Layer 3 of a small transformer language model trained on English Wikipedia (9 layers, counted from 0, width 128).
A neuron's activation on a vector x is SiLU(gate . x) times (in . x), where the dot is the dot product.

Input weights of the MLP neurons that the questions are about. A number n stands for (n - 500) times 0.001.
n103 gate: 608 390 473 473 590 264 508 549 594 547 467 556 517 600 440 500 445 772 676 405 310 125 324 536 424 461 349 410 510 644 610 507 618 496 873 216 79 334 690 496 401 410 299 534 500 325 608 424 599 392 481 641 618 803 602 638 492 570 581 433 472 629 632 404 183 593 515 592 485 386 770 698 581 508 637 445 504 664 577 556 457 605 551 672 385 382 344 344 596 477 618 770 397 460 448 504 505 429 516 466 676 331 492 596 334 400 416 531 463 518 631 614 910 199 816 488 580 456 449 317 593 586 458 275 612 587 342 543
n125 gate: 421 589 266 524 723 555 623 334 600 466 226 530 378 845 484 73 358 509 496 608 200 478 483 577 96 545 521 524 496 568 637 294 583 648 438 500 418 246 475 562 417 578 569 461 714 438 639 402 400 234 488 505 407 221 472 699 336 225 762 576 508 604 698 466 810 504 469 453 399 350 438 389 430 622 683 173 438 524 539 469 577 649 524 479 463 783 304 584 432 508 469 542 623 464 439 470 673 523 547 383 392 526 741 640 370 559 568 469 511 579 323 281 668 422 529 479 464 552 571 423 533 643 425 513 689 614 607 201
n161 gate: 99 379 411 530 520 615 440 421 638 640 365 354 587 322 474 182 533 434 374 584 713 257 436 536 341 512 371 500 339 599 687 467 684 308 599 477 455 331 573 286 462 415 508 483 364 799 318 375 600 377 651 735 454 119 630 662 609 238 566 439 237 358 659 370 603 420 600 542 268 570 753 468 545 550 677 331 571 716 486 272 425 491 290 923 279 562 658 248 560 446 608 940 557 683 371 415 536 438 368 791 541 616 699 459 191 471 475 322 673 484 553 450 289 198 589 509 495 325 727 483 622 476 495 509 454 448 339 448
n196 gate: 589 482 500 335 424 604 453 519 476 589 448 346 646 621 368 632 369 661 721 471 424 406 571 657 333 645 751 245 361 428 595 355 749 508 732 471 337 314 662 443 345 380 579 485 420 309 231 538 619 401 469 718 435 329 488 714 488 439 347 290 484 900 632 434 516 504 232 508 711 377 705 487 520 587 436 181 313 645 568 634 446 521 469 586 451 180 455 422 671 496 527 276 706 810 355 585 353 556 772 461 703 551 488 387 491 442 315 624 560 526 404 326 381 324 759 434 580 456 379 500 504 723 626 530 396 348 565 517
n199 gate: 541 520 330 591 540 836 708 395 504 594 291 368 813 321 478 370 214 724 337 650 483 194 505 592 668 531 375 677 246 728 483 296 265 383 531 568 300 589 655 618 424 330 377 593 564 487 372 447 474 566 483 304 601 391 634 485 465 139 580 504 603 780 166 549 651 724 344 348 492 477 438 248 702 701 813 500 392 613 759 486 727 458 435 226 636 419 464 434 445 372 534 387 650 450 406 480 343 525 453 656 934 444 558 168 538 640 636 453 508 578 452 345 220 496 706 291 534 570 625 572 737 244 438 336 463 677 531 236
n103 in: 439 565 345 698 488 470 321 537 607 532 546 602 314 315 639 292 574 500 482 568 558 407 568 326 434 482 523 187 670 359 244 492 451 337 330 504 596 583 324 679 411 449 360 508 322 363 455 320 603 215 392 416 256 638 530 253 659 698 640 358 262 514 418 676 500 504 440 571 468 426 694 417 704 288 553 230 412 89 667 636 316 683 483 285 500 425 952 610 319 345 356 454 617 598 553 380 717 825 623 342 550 656 443 255 639 638 494 437 590 657 486 582 534 472 575 375 708 773 657 355 496 705 535 781 622 429 385 686
n125 in: 551 518 307 389 564 585 458 481 813 558 356 513 500 659 457 534 417 464 512 299 425 421 303 714 198 500 705 338 500 641 274 445 424 779 403 573 478 353 521 519 344 433 525 639 597 404 573 619 558 525 627 478 679 349 427 382 620 399 789 671 572 660 277 330 669 524 411 440 515 504 462 595 476 630 562 276 659 633 508 470 426 446 481 316 593 655 633 676 545 445 314 221 698 412 227 464 789 588 580 340 391 666 421 574 278 666 203 618 500 173 389 333 541 558 584 508 557 183 515 297 475 534 422 571 651 470 560 492
n161 in: 372 872 616 419 450 622 614 349 593 367 526 431 603 554 483 542 304 416 562 319 418 321 279 669 631 554 532 770 451 573 910 420 495 474 821 646 623 565 455 414 389 500 620 368 594 837 139 634 534 565 512 691 693 91 547 860 445 289 561 684 876 417 975 254 665 448 489 492 655 350 552 586 443 580 600 411 513 550 744 630 655 609 496 729 403 688 726 678 621 597 520 530 419 515 235 548 607 371 433 620 624 527 543 644 578 131 554 537 516 460 646 520 695 374 465 642 510 650 525 278 485 694 635 683 518 463 666 610
n196 in: 380 367 425 592 500 120 420 537 563 395 424 225 648 808 269 400 400 450 403 469 663 409 522 653 537 303 738 794 354 645 538 560 179 469 688 341 496 569 598 410 218 633 569 339 680 303 424 530 589 477 381 402 753 447 437 438 708 169 331 568 426 315 263 504 525 435 712 669 381 314 678 468 176 540 416 284 417 656 550 481 640 586 466 729 522 391 504 416 339 254 598 515 445 625 379 405 541 291 725 495 689 477 210 621 692 868 729 566 480 695 205 545 595 465 491 469 419 885 475 562 546 389 495 655 415 565 509 472
n199 in: 487 364 368 618 526 623 421 707 454 249 618 419 500 603 392 743 114 538 485 305 549 369 357 642 487 743 653 751 599 558 607 491 489 773 679 413 461 638 554 49 505 480 644 808 478 317 524 386 617 825 243 543 284 844 514 669 304 533 567 247 581 343 522 247 519 615 596 373 400 555 659 690 433 759 431 733 553 230 651 418 619 594 620 410 374 577 252 224 643 722 504 511 539 495 219 265 231 416 459 55 582 181 372 431 490 562 275 359 447 452 526 572 488 470 404 170 479 486 583 663 724 652 495 430 471 474 797 737

Each question shows a token from some text and the vector x that enters the MLP there. A number n stands for (n - 500) times 0.017.

" al": 441 541 485 591 544 617 508 500 611 538 561 653 568 447 465 562 393 371 645 497 499 423 480 538 593 541 517 540 488 512 537 591 444 453 453 433 579 588 382 493 438 517 552 491 572 451 523 654 530 547 595 490 597 566 477 498 525 384 382 332 447 611 519 541 410 446 324 529 455 479 540 497 458 540 382 518 457 552 352 522 487 523 513 615 532 474 371 637 493 468 462 539 498 576 427 492 550 493 457 367 541 444 426 497 500 626 479 556 385 437 520 495 677 459 338 385 420 583 452 442 260 428 244 464 544 422 588 589
Which neuron lights up most? n196

"h": 451 553 744 676 433 553 386 464 448 630 604 497 447 575 506 488 501 468 546 483 464 564 427 416 523 537 569 528 470 473 434 575 466 511 484 626 687 595 482 555 478 411 614 507 492 521 519 397 603 483 467 460 603 487 431 499 516 494 472 551 479 521 533 446 416 503 588 548 524 477 364 465 534 460 459 516 393 382 290 573 495 444 543 393 483 372 633 474 558 554 481 597 465 472 503 447 639 531 524 460 534 647 520 510 466 499 620 530 397 484 512 478 501 629 460 429 509 586 448 447 279 487 407 533 381 552 580 491
Which two neurons fire most, strongest first? n199, n125

" The": 415 593 434 535 556 601 464 507 399 542 506 486 405 476 467 531 443 492 602 643 527 772 538 533 593 505 479 427 694 463 466 359 454 446 600 454 618 529 504 537 503 483 603 586 393 485 519 652 531 498 565 527 459 431 441 527 314 441 492 490 552 525 456 466 443 592 581 518 379 543 472 533 491 459 483 525 510 418 320 482 567 518 503 516 554 524 502 533 514 564 501 519 541 474 455 478 463 410 477 397 481 532 526 494 497 736 595 491 306 499 465 544 430 426 357 324 388 575 458 561 449 490 252 603 552 451 470 471
Which neuron fires most, and how strongly? n161, at about 0.55

" V": 397 571 547 535 524 595 611 547 550 449 595 352 489 417 391 535 460 468 474 511 366 496 552 496 439 528 410 459 646 446 555 409 511 362 482 470 625 473 438 477 391 441 583 439 561 426 473 526 494 467 612 534 448 427 453 625 454 429 586 503 509 474 496 499 464 563 509 441 558 426 476 558 538 526 433 394 434 490 454 592 464 444 664 564 473 584 629 561 537 363 370 428 518 577 468 576 578 528 575 527 502 483 502 584 488 730 621 591 171 407 399 447 486 498 534 579 410 476 557 526 326 541 72 431 456 534 500 477
Which two neurons fire most, strongest first? n125, n196

" ": 489 605 458 372 506 479 519 504 525 448 549 557 547 437 490 606 479 488 539 550 487 504 471 461 555 472 425 538 626 503 485 537 492 478 472 536 579 393 504 471 494 547 521 502 676 462 558 615 763 578 440 477 462 446 554 424 497 545 538 491 404 444 475 512 487 394 496 564 499 512 505 512 584 499 557 483 433 492 450 507 462 450 459 462 551 613 540 558 549 503 450 454 503 486 507 415 520 494 469 719 466 507 500 399 461 562 480 529 275 490 537 502 512 515 508 507 535 433 472 459 313 543 489 559 459 427 517 431
Which neuron lights up most? n199

"7": 509 535 514 225 413 456 498 542 583 480 422 528 563 521 387 433 486 491 537 424 537 606 455 530 591 470 483 538 536 479 509 540 434 434 391 536 658 481 515 421 465 544 487 417 445 528 551 527 417 539 596 469 486 532 495 510 532 474 478 538 540 500 506 538 511 419 459 486 456 446 508 520 470 443 456 626 499 530 309 621 418 469 530 499 524 634 553 517 429 465 483 459 461 458 551 495 488 410 485 549 452 474 520 243 456 558 507 493 482 427 490 449 489 548 537 555 463 487 614 451 327 547 283 575 447 499 497 431
Which neuron lights up most? n199

"ated": 472 565 644 589 403 600 525 554 437 625 583 477 528 426 509 525 481 626 444 513 410 477 484 474 558 522 540 509 556 510 578 613 561 415 401 433 584 523 454 474 613 539 433 437 584 497 501 631 522 532 496 419 442 401 445 559 461 507 369 588 440 568 557 538 513 521 470 580 643 509 521 480 431 376 580 515 473 507 480 540 450 359 477 438 529 462 405 524 476 471 461 427 491 414 508 552 488 447 516 483 433 591 589 510 461 457 578 519 587 501 566 441 494 546 524 588 488 515 517 385 397 523 263 458 602 468 512 485
Which two neurons fire most, strongest first? n199, n196

"==": 435 584 502 665 656 461 660 466 550 526 571 629 485 555 474 650 488 439 581 644 494 540 441 435 623 349 477 573 596 354 570 415 380 455 503 480 632 493 498 469 595 444 578 464 557 595 500 687 533 616 491 480 483 604 547 441 425 500 508 571 488 565 478 464 369 529 375 521 395 572 481 526 544 376 495 411 367 467 313 426 457 606 486 554 501 639 470 383 534 462 545 600 584 419 415 581 542 389 396 515 473 571 545 446 418 510 479 481 431 657 501 527 536 495 551 584 386 532 532 636 570 574 536 497 460 474 447 455
The three highest activations, in order: n125, n103, n199

"n": 489 451 419 578 458 564 427 437 628 410 517 424 495 603 566 558 582 584 494 494 604 583 496 432 452 502 490 368 619 430 466 558 474 371 567 605 645 532 478 584 551 522 541 449 424 459 514 619 624 413 415 435 508 620 515 405 626 574 465 504 472 518 529 582 393 456 558 535 567 505 500 567 520 459 415 527 554 525 475 496 580 544 575 534 458 542 598 445 494 402 543 547 469 535 582 586 496 511 489 398 500 514 487 544 621 476 538 525 473 593 459 472 516 613 388 467 465 487 547 521 364 508 528 534 386 470 471 484
Which neuron fires most, and how strongly? n161, at about 0.31

" f": 455 566 419 574 502 418 463 432 505 460 516 458 579 512 384 487 396 578 509 486 427 384 526 506 451 561 584 468 504 540 449 500 438 567 477 556 677 455 483 518 556 639 679 517 477 374 521 825 434 441 462 420 516 418 468 524 463 430 519 405 576 473 502 511 508 273 380 535 346 428 392 516 553 674 560 561 604 391 299 481 408 456 504 513 539 549 551 480 460 399 418 486 476 501 535 525 495 587 485 488 404 649 532 548 452 518 532 480 466 530 575 354 506 577 511 631 348 459 525 461 379 470 229 507 497 472 488 496
Which neuron lights up most? n125

"ion": 508 385 542 443 334 509 487 514 501 475 669 423 403 376 554 484 468 429 539 458 543 485 523 439 505 558 514 583 599 458 475 528 671 514 462 498 541 473 572 496 465 542 557 400 388 472 554 613 570 514 523 515 461 376 508 484 513 517 508 477 380 472 485 526 515 474 374 533 669 635 461 466 530 441 519 537 623 435 484 549 408 427 585 420 519 571 408 518 568 504 502 403 443 455 482 567 517 551 503 594 628 584 408 508 408 473 467 500 351 612 509 433 535 467 471 690 513 489 585 528 321 542 415 551 496 641 486 511
The three highest activations, in order: n199, n161, n125

"1": 524 505 490 314 399 370 477 472 458 552 587 427 628 550 463 538 523 448 532 351 605 441 487 552 499 521 474 519 559 441 535 507 450 446 471 506 552 409 507 269 519 484 525 387 451 522 582 543 523 506 441 528 485 520 539 511 488 488 484 497 435 410 623 520 484 367 579 452 460 514 520 482 493 326 506 527 575 467 388 562 529 436 511 454 496 592 516 453 487 481 492 523 513 487 570 426 544 371 500 436 489 538 533 406 438 501 547 466 598 459 468 459 495 557 439 567 527 423 569 516 375 407 355 474 443 479 463 482
Which neuron lights up most? n103

"p": 555 420 415 569 454 354 506 577 550 322 526 532 533 543 544 498 510 616 476 562 389 389 507 560 460 600 613 503 571 502 471 580 425 474 523 464 518 479 500 444 496 523 497 504 453 472 478 552 589 545 468 519 354 527 452 580 491 523 418 531 451 449 494 420 504 422 477 647 575 431 473 524 552 447 349 512 480 397 544 386 611 393 606 502 476 575 515 359 528 484 668 475 554 452 547 550 458 506 555 368 501 466 497 522 485 586 561 526 443 458 489 537 470 588 495 421 388 489 534 482 300 505 295 348 522 641 480 560
Which neuron lights up most? n161

"mer": 463 368 642 698 526 366 516 596 484 510 540 395 479 601 433 452 497 421 488 562 521 558 436 551 484 395 398 585 495 603 520 571 426 577 456 516 616 495 507 580 555 491 636 466 503 442 604 515 473 511 583 461 574 483 483 500 428 661 374 559 511 595 528 460 523 333 727 440 593 522 403 509 440 392 456 549 570 515 540 577 567 485 515 403 467 649 468 388 508 455 514 470 383 554 480 545 561 424 509 456 455 462 491 465 465 574 479 491 507 481 555 580 413 464 450 582 291 387 425 531 225 488 553 508 415 499 525 461
Which neuron fires most, and how strongly? n103, at about 0.65

";": 523 546 507 380 636 371 542 561 484 491 596 560 556 541 452 538 545 428 520 488 518 578 477 389 590 478 550 460 511 554 522 561 593 338 482 384 703 721 491 443 540 502 419 426 540 440 531 623 455 523 511 409 592 490 507 615 481 470 577 478 597 365 517 480 474 533 499 522 557 495 511 565 466 497 433 591 409 520 461 453 628 512 493 493 519 508 501 614 454 475 430 525 536 397 450 505 563 526 497 474 563 540 472 541 366 381 540 468 510 539 420 391 458 559 447 630 585 524 537 539 453 490 303 510 563 560 433 395
Which neuron lights up most? n103

" to": 516 678 423 457 455 451 659 519 305 443 554 459 408 602 529 619 466 506 671 428 490 365 594 519 470 371 539 487 565 501 391 608 428 548 454 371 698 559 531 516 541 512 571 406 512 449 479 720 354 501 380 491 434 523 427 494 469 556 540 553 439 552 494 508 521 504 511 636 549 422 561 459 459 513 418 425 546 473 431 471 425 338 557 509 365 540 430 585 473 582 452 500 396 534 524 434 409 469 496 496 474 529 473 500 454 542 584 575 564 435 469 461 483 457 394 635 467 509 640 513 458 562 497 576 478 388 515 513
Which neuron lights up most? n103

"ort": 471 396 536 496 561 558 504 398 416 535 721 535 507 592 393 555 488 395 483 527 451 585 565 556 523 539 542 565 643 567 514 621 507 457 519 473 685 406 502 578 526 544 565 369 478 457 470 536 505 410 536 554 392 492 479 430 517 555 503 380 426 481 602 536 423 474 532 524 527 577 423 419 484 436 549 498 472 511 425 573 400 476 478 614 463 546 459 484 470 580 630 559 438 489 585 456 515 493 534 494 493 432 406 558 444 468 461 515 515 538 534 394 627 612 553 614 383 454 483 646 298 543 294 404 609 520 492 487
The three highest activations, in order: n161, n103, n196

"|": 539 498 417 566 575 558 499 511 424 441 492 382 462 457 385 420 533 445 400 625 517 525 491 480 623 385 307 507 422 494 513 486 500 501 524 505 602 598 487 521 568 582 565 609 647 436 472 772 597 574 482 488 520 529 565 472 464 502 520 379 471 525 360 382 515 433 457 535 378 489 432 573 530 434 490 476 425 512 453 556 523 524 597 514 601 534 457 588 475 532 521 495 548 437 632 480 576 425 445 335 473 516 497 538 442 662 557 614 555 575 438 501 435 453 486 598 353 558 590 616 472 571 268 498 597 518 557 543
Which neuron lights up most? n199

"ed": 472 512 656 688 319 591 527 513 549 588 545 446 477 498 464 582 569 550 472 496 470 599 400 467 550 414 557 440 551 487 598 625 475 507 523 457 607 466 382 524 605 474 476 475 528 487 499 704 523 546 440 529 466 510 467 517 443 533 431 494 496 524 489 491 586 465 509 562 675 579 522 483 506 473 573 542 555 584 526 515 447 509 585 500 635 516 429 555 483 592 481 494 421 484 445 552 535 426 486 480 466 509 428 544 481 449 581 548 660 494 596 432 568 579 460 593 407 503 526 452 312 625 469 506 497 437 513 514
Which two neurons fire most, strongest first? n196, n103

" st": 533 571 470 479 491 502 529 450 561 506 444 488 494 473 415 472 444 499 467 508 507 630 467 361 571 575 580 527 562 628 509 555 517 449 441 395 600 560 599 423 519 602 635 558 450 474 514 552 535 518 482 434 451 397 354 488 526 482 549 512 576 561 543 555 565 398 547 596 498 632 544 359 468 454 501 483 451 493 491 478 487 459 380 534 463 492 508 559 412 559 407 286 490 367 540 515 632 543 364 482 421 522 535 474 377 565 513 570 394 572 477 447 533 495 667 528 285 464 374 537 286 574 230 569 552 495 552 430
Which neuron lights up most? n125

"2": 488 531 580 303 466 377 443 510 432 514 476 454 642 466 419 522 623 507 541 376 493 509 540 519 595 597 454 555 532 373 481 449 431 420 422 520 634 450 438 448 440 399 530 499 470 507 531 558 505 583 535 548 476 457 605 480 374 439 513 531 481 407 532 525 577 310 468 496 550 414 555 486 526 458 494 486 611 381 392 526 460 459 549 475 543 604 436 410 531 601 454 474 470 487 426 507 586 438 446 540 496 551 569 515 451 484 540 499 630 492 485 564 417 512 500 517 512 449 544 515 246 429 445 572 503 550 528 400
Which neuron lights up most? n161

" the": 445 615 401 653 600 483 542 574 399 513 578 552 489 445 456 554 444 517 535 601 515 831 618 451 604 507 498 448 629 449 494 435 485 426 447 382 705 498 519 506 487 488 619 519 472 446 581 752 537 563 414 474 451 469 591 597 440 486 477 498 505 506 580 424 493 391 527 544 461 519 517 576 520 567 421 520 573 485 471 534 497 436 463 574 561 545 472 521 489 446 496 445 441 524 565 391 493 415 504 371 488 455 514 533 544 686 550 483 614 467 478 554 453 432 288 250 439 534 471 474 345 557 355 629 594 497 403 486
Which two neurons fire most, strongest first? n125, n161

"4": 531 559 557 238 463 432 468 510 492 516 431 500 565 512 437 554 458 508 554 340 428 638 504 567 548 574 369 577 532 440 526 484 445 378 439 466 660 454 418 448 532 558 559 402 405 514 558 556 500 693 487 536 522 544 535 461 528 523 478 525 467 483 489 526 485 468 478 453 548 413 480 590 496 396 479 512 515 501 338 610 449 507 565 511 529 562 467 513 435 483 504 550 445 499 596 479 516 456 421 544 469 608 555 309 415 435 531 462 625 524 540 492 451 484 525 561 448 463 591 526 360 570 377 514 456 433 492 483
Which two neurons fire most, strongest first? n196, n103

"f": 521 600 498 537 444 492 385 516 537 350 618 488 461 541 508 516 504 515 589 485 517 556 410 477 481 454 579 489 470 594 619 534 546 509 389 659 693 472 385 540 646 594 533 455 508 444 507 604 431 484 530 502 437 538 442 623 482 485 500 450 593 465 600 525 399 435 425 555 417 471 393 540 564 636 428 564 523 481 391 539 569 469 483 540 592 540 521 461 489 477 438 491 423 444 554 508 595 458 436 522 457 494 470 475 475 485 585 600 441 446 589 536 568 542 542 690 380 485 447 471 185 571 517 497 432 552 431 398
Which neuron fires most, and how strongly? n103, at about 0.45

"3": 462 440 585 155 470 419 528 436 546 456 513 513 596 549 440 433 575 561 575 393 497 622 499 483 541 458 427 523 554 464 515 552 447 445 447 521 644 430 431 405 470 435 537 493 396 505 511 476 519 559 411 498 481 425 539 462 484 517 518 560 505 464 556 535 472 439 446 466 500 427 489 527 514 495 460 594 501 539 287 529 480 478 519 519 557 602 522 564 482 550 440 415 454 450 559 501 509 417 513 502 514 533 538 375 418 504 521 501 488 433 506 511 512 542 633 494 512 466 655 546 390 550 330 537 547 514 535 408
The three highest activations, in order: n196, n103, n199